Layer 2 of a small transformer language model trained on English Wikipedia (20 layers, counted from 0, width 128).
Take only the direct path to the model's output, skipping the later layers: a vector added to the residual stream pushes a token's score in proportion to its dot product with that token's output vector.

Output vectors of the tokens that the questions are about. A number n stands for (n - 128) times 0.0086.
"roc": 167, 183, 180, 87, 75, 152, 155, 118, 121, 88, 124, 148, 138, 118, 138, 117, 99, 128, 110, 60, 105, 139, 173, 102, 189, 96, 146, 142, 129, 163, 159, 119, 81, 104, 174, 161, 108, 73, 175, 141, 188, 89, 155, 155, 142, 137, 138, 141, 136, 26, 86, 146, 125, 62, 89, 99, 135, 115, 112, 172, 141, 149, 102, 150, 194, 137, 125, 131, 173, 111, 179, 125, 135, 146, 158, 106, 82, 142, 139, 150, 173, 108, 81, 88, 119, 108, 188, 151, 74, 194, 101, 90, 188, 178, 47, 102, 127, 177, 108, 116, 159, 103, 80, 155, 69, 167, 133, 44, 79, 158, 121, 75, 125, 123, 107, 153, 147, 145, 112, 119, 161, 161, 135, 167, 127, 115, 129, 94
" of": 108, 163, 106, 163, 164, 187, 98, 164, 82, 187, 171, 184, 149, 180, 104, 72, 103, 166, 88, 135, 115, 121, 129, 190, 102, 126, 115, 89, 100, 155, 44, 157, 166, 188, 157, 113, 126, 190, 102, 110, 110, 90, 81, 80, 182, 90, 175, 181, 156, 184, 193, 72, 101, 170, 108, 88, 115, 211, 82, 164, 155, 69, 92, 112, 89, 174, 100, 179, 189, 98, 79, 151, 90, 121, 137, 156, 139, 115, 69, 132, 119, 157, 176, 160, 94, 119, 157, 53, 162, 101, 129, 115, 98, 49, 108, 165, 103, 101, 195, 130, 107, 76, 198, 171, 131, 75, 105, 58, 173, 96, 97, 145, 103, 145, 130, 177, 115, 129, 68, 142, 173, 93, 167, 104, 91, 164, 102, 108
" that": 153, 161, 105, 142, 136, 215, 91, 174, 128, 167, 161, 130, 158, 152, 125, 138, 68, 103, 141, 68, 117, 96, 113, 204, 118, 142, 180, 130, 129, 123, 75, 69, 145, 145, 57, 131, 139, 128, 60, 127, 97, 69, 84, 78, 138, 105, 175, 134, 116, 189, 177, 90, 67, 144, 126, 97, 86, 195, 107, 173, 180, 80, 94, 157, 103, 174, 81, 193, 161, 166, 80, 112, 172, 150, 88, 163, 121, 71, 101, 94, 136, 187, 107, 169, 107, 115, 138, 144, 195, 93, 145, 152, 135, 140, 102, 160, 122, 123, 157, 138, 124, 77, 124, 160, 157, 147, 138, 158, 131, 134, 70, 187, 61, 139, 87, 148, 157, 145, 109, 152, 127, 88, 144, 112, 110, 66, 143, 97
"grand": 107, 98, 151, 177, 138, 148, 169, 96, 128, 173, 99, 192, 103, 118, 96, 142, 148, 138, 198, 170, 155, 173, 102, 54, 169, 133, 89, 202, 129, 157, 124, 120, 75, 69, 155, 129, 96, 109, 74, 144, 133, 146, 139, 114, 206, 105, 83, 114, 131, 93, 140, 173, 121, 79, 55, 108, 171, 154, 144, 159, 47, 160, 110, 214, 90, 109, 91, 73, 161, 141, 197, 92, 91, 145, 111, 107, 123, 121, 176, 134, 97, 55, 116, 123, 158, 158, 99, 143, 93, 158, 178, 162, 179, 178, 156, 63, 129, 108, 107, 147, 128, 102, 89, 97, 126, 151, 113, 146, 124, 133, 130, 107, 183, 124, 123, 77, 123, 111, 175, 112, 104, 182, 104, 54, 104, 134, 195, 117
"ophical": 68, 144, 217, 40, 52, 172, 162, 104, 60, 129, 103, 151, 105, 142, 112, 47, 170, 161, 169, 180, 101, 142, 95, 108, 158, 101, 110, 56, 136, 88, 184, 121, 84, 116, 88, 109, 34, 60, 99, 163, 144, 171, 109, 137, 184, 126, 103, 150, 99, 137, 124, 126, 199, 93, 137, 61, 94, 139, 167, 89, 89, 189, 90, 171, 142, 151, 172, 186, 154, 144, 151, 82, 212, 66, 64, 145, 63, 165, 193, 213, 187, 73, 173, 110, 160, 145, 71, 128, 87, 85, 120, 124, 187, 148, 106, 161, 151, 216, 222, 198, 7, 155, 72, 118, 115, 212, 76, 106, 128, 157, 144, 51, 183, 122, 122, 101, 171, 141, 132, 198, 68, 116, 138, 115, 134, 159, 174, 50

Each question shows what one neuron of this layer's MLP adds at an activation of 1. A number n stands for (n - 128) times 0.0038.

n228: 163, 121, 131, 118, 119, 133, 142, 115, 103, 125, 106, 121, 138, 126, 109, 144, 134, 151, 117, 141, 121, 145, 104, 141, 147, 117, 126, 92, 158, 140, 136, 135, 129, 107, 136, 125, 110, 145, 130, 119, 110, 132, 137, 117, 120, 95, 129, 143, 141, 124, 126, 150, 144, 126, 140, 109, 154, 134, 130, 129, 113, 122, 110, 134, 138, 143, 127, 127, 147, 145, 120, 117, 123, 133, 144, 122, 124, 129, 120, 138, 124, 128, 129, 116, 125, 139, 133, 131, 137, 117, 126, 117, 152, 132, 123, 131, 140, 114, 113, 121, 142, 100, 128, 123, 113, 133, 104, 133, 127, 112, 127, 132, 121, 157, 131, 120, 117, 119, 129, 129, 128, 116, 124, 154, 137, 142, 139, 119
Which three tokens does it push up most, strongest first? "ophical", "roc", "grand"

n277: 134, 124, 171, 112, 138, 137, 102, 137, 138, 78, 117, 147, 107, 106, 142, 131, 110, 118, 135, 134, 117, 149, 96, 118, 119, 96, 142, 124, 107, 126, 143, 142, 144, 150, 149, 109, 154, 135, 98, 139, 106, 93, 130, 108, 139, 129, 129, 111, 141, 129, 97, 134, 126, 105, 140, 145, 117, 151, 146, 141, 167, 149, 105, 98, 123, 107, 139, 127, 153, 129, 127, 140, 115, 138, 137, 105, 125, 108, 130, 109, 117, 136, 148, 88, 139, 91, 129, 126, 112, 129, 122, 155, 157, 129, 137, 160, 134, 108, 133, 142, 117, 177, 178, 138, 179, 126, 142, 156, 145, 139, 121, 104, 93, 120, 134, 129, 134, 134, 143, 117, 160, 122, 106, 109, 107, 97, 125, 133
Which of these tokens does it push up most? " that"

n453: 151, 129, 104, 62, 79, 128, 132, 172, 132, 109, 133, 112, 127, 109, 137, 98, 89, 96, 121, 133, 117, 125, 122, 171, 139, 142, 187, 136, 133, 159, 120, 113, 141, 150, 121, 123, 160, 144, 152, 158, 134, 118, 178, 105, 106, 66, 159, 81, 133, 151, 138, 181, 165, 128, 113, 149, 108, 153, 111, 93, 124, 133, 168, 103, 151, 140, 137, 127, 112, 93, 124, 119, 130, 172, 135, 135, 99, 137, 91, 123, 133, 130, 93, 99, 152, 140, 119, 123, 170, 158, 105, 50, 129, 124, 85, 81, 138, 108, 156, 154, 148, 165, 176, 97, 137, 113, 132, 132, 125, 178, 114, 179, 101, 158, 121, 105, 148, 130, 58, 172, 96, 125, 122, 108, 126, 168, 110, 97
Which of these tokens does it push up most? " that"

n350: 151, 142, 139, 166, 136, 95, 150, 138, 103, 106, 136, 161, 135, 143, 131, 122, 119, 123, 97, 163, 101, 137, 103, 118, 103, 97, 82, 118, 143, 89, 138, 116, 190, 128, 147, 104, 108, 107, 104, 133, 136, 143, 112, 130, 104, 146, 146, 146, 183, 165, 125, 148, 150, 87, 140, 108, 164, 97, 131, 152, 140, 135, 116, 120, 153, 91, 131, 144, 105, 153, 115, 133, 86, 119, 162, 113, 97, 115, 126, 146, 154, 112, 136, 107, 142, 132, 122, 144, 123, 83, 131, 140, 129, 137, 55, 132, 156, 120, 130, 151, 116, 144, 128, 108, 139, 161, 156, 98, 115, 113, 91, 115, 138, 155, 133, 122, 135, 133, 106, 151, 138, 132, 129, 163, 95, 132, 137, 141
Which of these tokens does it push up most? "ophical"

n144: 109, 121, 131, 91, 180, 180, 139, 141, 88, 120, 159, 130, 138, 147, 123, 112, 127, 108, 161, 113, 133, 113, 145, 124, 118, 173, 67, 190, 116, 115, 112, 137, 115, 116, 132, 132, 107, 136, 140, 125, 154, 143, 126, 114, 136, 165, 89, 192, 133, 175, 149, 140, 125, 120, 110, 92, 136, 99, 167, 124, 127, 149, 137, 143, 98, 95, 145, 126, 116, 115, 147, 158, 123, 100, 137, 143, 126, 101, 139, 99, 76, 175, 113, 132, 105, 104, 161, 71, 162, 122, 113, 65, 153, 123, 109, 146, 135, 76, 119, 128, 112, 140, 145, 138, 131, 134, 110, 135, 117, 132, 145, 116, 104, 160, 158, 106, 111, 100, 137, 159, 132, 157, 114, 137, 134, 97, 139, 118
Which of these tokens does it push up most? " of"

n73: 123, 143, 137, 117, 165, 146, 107, 84, 106, 174, 63, 87, 112, 121, 113, 127, 121, 139, 110, 118, 147, 117, 151, 162, 120, 147, 159, 163, 156, 134, 133, 161, 177, 129, 137, 127, 129, 129, 122, 135, 98, 103, 177, 128, 111, 144, 125, 99, 94, 129, 142, 161, 116, 137, 129, 142, 134, 155, 119, 113, 142, 117, 116, 167, 149, 149, 158, 102, 147, 108, 127, 123, 137, 99, 130, 121, 140, 150, 139, 138, 132, 109, 145, 138, 129, 105, 112, 190, 138, 138, 149, 88, 141, 116, 140, 133, 139, 134, 101, 122, 122, 135, 117, 106, 128, 146, 110, 116, 147, 89, 125, 120, 108, 96, 170, 146, 72, 142, 103, 104, 111, 139, 119, 120, 105, 104, 139, 79
Pushed down most: " of"

n49: 141, 133, 119, 118, 151, 169, 118, 141, 93, 118, 141, 119, 118, 113, 96, 106, 132, 126, 155, 146, 138, 113, 123, 147, 125, 92, 133, 134, 174, 148, 125, 116, 135, 149, 140, 111, 154, 101, 140, 110, 121, 137, 108, 142, 137, 138, 120, 141, 83, 80, 160, 127, 111, 114, 133, 97, 127, 105, 127, 124, 151, 117, 112, 168, 144, 130, 101, 98, 163, 129, 130, 109, 149, 129, 126, 117, 155, 129, 155, 87, 111, 101, 135, 159, 107, 145, 72, 118, 152, 110, 167, 129, 117, 133, 99, 145, 127, 148, 121, 136, 119, 137, 137, 138, 146, 126, 126, 163, 115, 132, 112, 127, 148, 179, 124, 149, 62, 100, 116, 124, 126, 147, 136, 136, 141, 134, 152, 94
Which of these tokens does it push up most? " that"

n387: 190, 118, 151, 125, 135, 130, 88, 130, 136, 112, 121, 185, 120, 127, 155, 86, 111, 110, 111, 106, 121, 144, 117, 110, 105, 122, 142, 107, 157, 157, 134, 156, 125, 130, 165, 151, 85, 108, 105, 130, 146, 145, 111, 120, 106, 146, 133, 138, 120, 124, 130, 118, 125, 81, 107, 122, 163, 147, 164, 146, 178, 143, 115, 156, 146, 120, 131, 106, 96, 134, 113, 67, 112, 131, 134, 159, 139, 127, 137, 134, 68, 129, 105, 143, 152, 142, 118, 89, 143, 182, 105, 108, 150, 141, 83, 142, 144, 162, 118, 132, 127, 105, 115, 143, 133, 85, 125, 117, 137, 110, 123, 150, 155, 100, 127, 117, 95, 152, 100, 168, 125, 140, 78, 144, 157, 119, 137, 147
Which of these tokens does it push up most? "roc"

n230: 161, 126, 110, 99, 115, 146, 136, 139, 108, 125, 100, 163, 141, 105, 126, 151, 124, 108, 118, 126, 115, 89, 145, 132, 132, 138, 114, 181, 130, 118, 144, 139, 146, 108, 132, 144, 166, 68, 132, 133, 66, 130, 152, 117, 150, 135, 110, 178, 120, 126, 146, 185, 155, 89, 92, 111, 124, 115, 120, 145, 102, 134, 160, 128, 122, 143, 71, 146, 134, 147, 104, 106, 134, 162, 142, 139, 132, 120, 105, 78, 107, 163, 124, 124, 136, 121, 135, 127, 146, 166, 113, 131, 93, 141, 145, 119, 121, 142, 77, 139, 77, 73, 155, 148, 128, 137, 106, 146, 171, 135, 133, 114, 173, 146, 93, 118, 109, 72, 89, 154, 129, 185, 138, 142, 111, 137, 101, 158
Which of these tokens does it push up most? "grand"

n274: 139, 142, 116, 99, 112, 143, 104, 122, 100, 141, 149, 162, 141, 160, 123, 142, 135, 125, 109, 127, 114, 152, 122, 94, 139, 117, 123, 142, 146, 146, 93, 162, 139, 135, 120, 111, 126, 143, 97, 129, 142, 148, 122, 150, 130, 110, 129, 116, 156, 119, 144, 185, 130, 128, 106, 141, 149, 133, 124, 122, 118, 139, 133, 97, 105, 152, 143, 111, 127, 111, 143, 106, 117, 95, 176, 129, 134, 130, 128, 109, 155, 114, 144, 87, 89, 122, 69, 150, 148, 134, 156, 163, 94, 94, 110, 159, 119, 172, 96, 148, 153, 152, 143, 123, 151, 115, 141, 133, 132, 122, 138, 138, 75, 131, 105, 126, 136, 109, 117, 86, 99, 152, 126, 131, 125, 139, 99, 127
Which two tokens does it push up most, strongest first? " of", "grand"

n269: 116, 106, 135, 146, 119, 121, 111, 119, 137, 132, 103, 138, 164, 122, 159, 147, 128, 138, 150, 91, 172, 115, 163, 122, 135, 154, 111, 116, 108, 158, 140, 124, 134, 119, 96, 118, 127, 131, 142, 127, 136, 124, 104, 125, 116, 122, 109, 109, 158, 134, 132, 83, 99, 150, 145, 148, 136, 137, 123, 153, 117, 146, 143, 81, 114, 139, 147, 174, 157, 113, 128, 107, 93, 106, 99, 125, 99, 123, 133, 112, 124, 127, 92, 116, 153, 121, 187, 117, 155, 125, 117, 94, 90, 135, 98, 127, 130, 147, 152, 144, 140, 129, 123, 129, 195, 138, 116, 125, 123, 111, 158, 113, 153, 127, 140, 109, 133, 66, 154, 110, 116, 125, 119, 166, 149, 133, 142, 115
Which of these tokens does it push up most? " that"

n84: 166, 203, 91, 140, 102, 157, 110, 85, 174, 122, 93, 98, 148, 149, 101, 93, 195, 147, 157, 159, 112, 141, 158, 69, 139, 103, 136, 117, 130, 169, 101, 188, 108, 137, 121, 115, 95, 107, 143, 103, 125, 131, 145, 97, 95, 144, 143, 131, 131, 129, 104, 87, 134, 177, 122, 123, 118, 117, 50, 137, 135, 119, 84, 99, 162, 95, 130, 143, 69, 116, 156, 130, 150, 145, 117, 93, 112, 121, 125, 128, 80, 110, 147, 137, 125, 128, 104, 127, 166, 113, 117, 164, 184, 107, 101, 117, 142, 123, 147, 152, 153, 92, 107, 136, 139, 114, 116, 143, 163, 128, 117, 92, 156, 160, 147, 174, 145, 112, 181, 162, 129, 116, 110, 132, 83, 122, 147, 150
Pushed down most: " that"

n118: 115, 124, 116, 149, 117, 125, 92, 127, 138, 146, 145, 137, 93, 106, 129, 140, 121, 110, 136, 119, 92, 139, 161, 111, 112, 103, 122, 144, 137, 156, 136, 141, 66, 152, 95, 117, 119, 115, 126, 148, 115, 76, 154, 130, 119, 156, 144, 115, 158, 153, 123, 113, 141, 148, 105, 111, 116, 174, 105, 164, 181, 135, 112, 124, 139, 120, 90, 133, 129, 156, 126, 157, 96, 121, 151, 82, 111, 113, 177, 140, 138, 117, 154, 149, 162, 110, 156, 127, 107, 138, 142, 116, 84, 132, 119, 91, 127, 155, 133, 142, 129, 138, 113, 164, 126, 129, 109, 114, 151, 144, 112, 142, 141, 129, 114, 125, 123, 137, 81, 147, 106, 164, 143, 137, 119, 135, 109, 123
Which of these tokens does it push up most? "roc"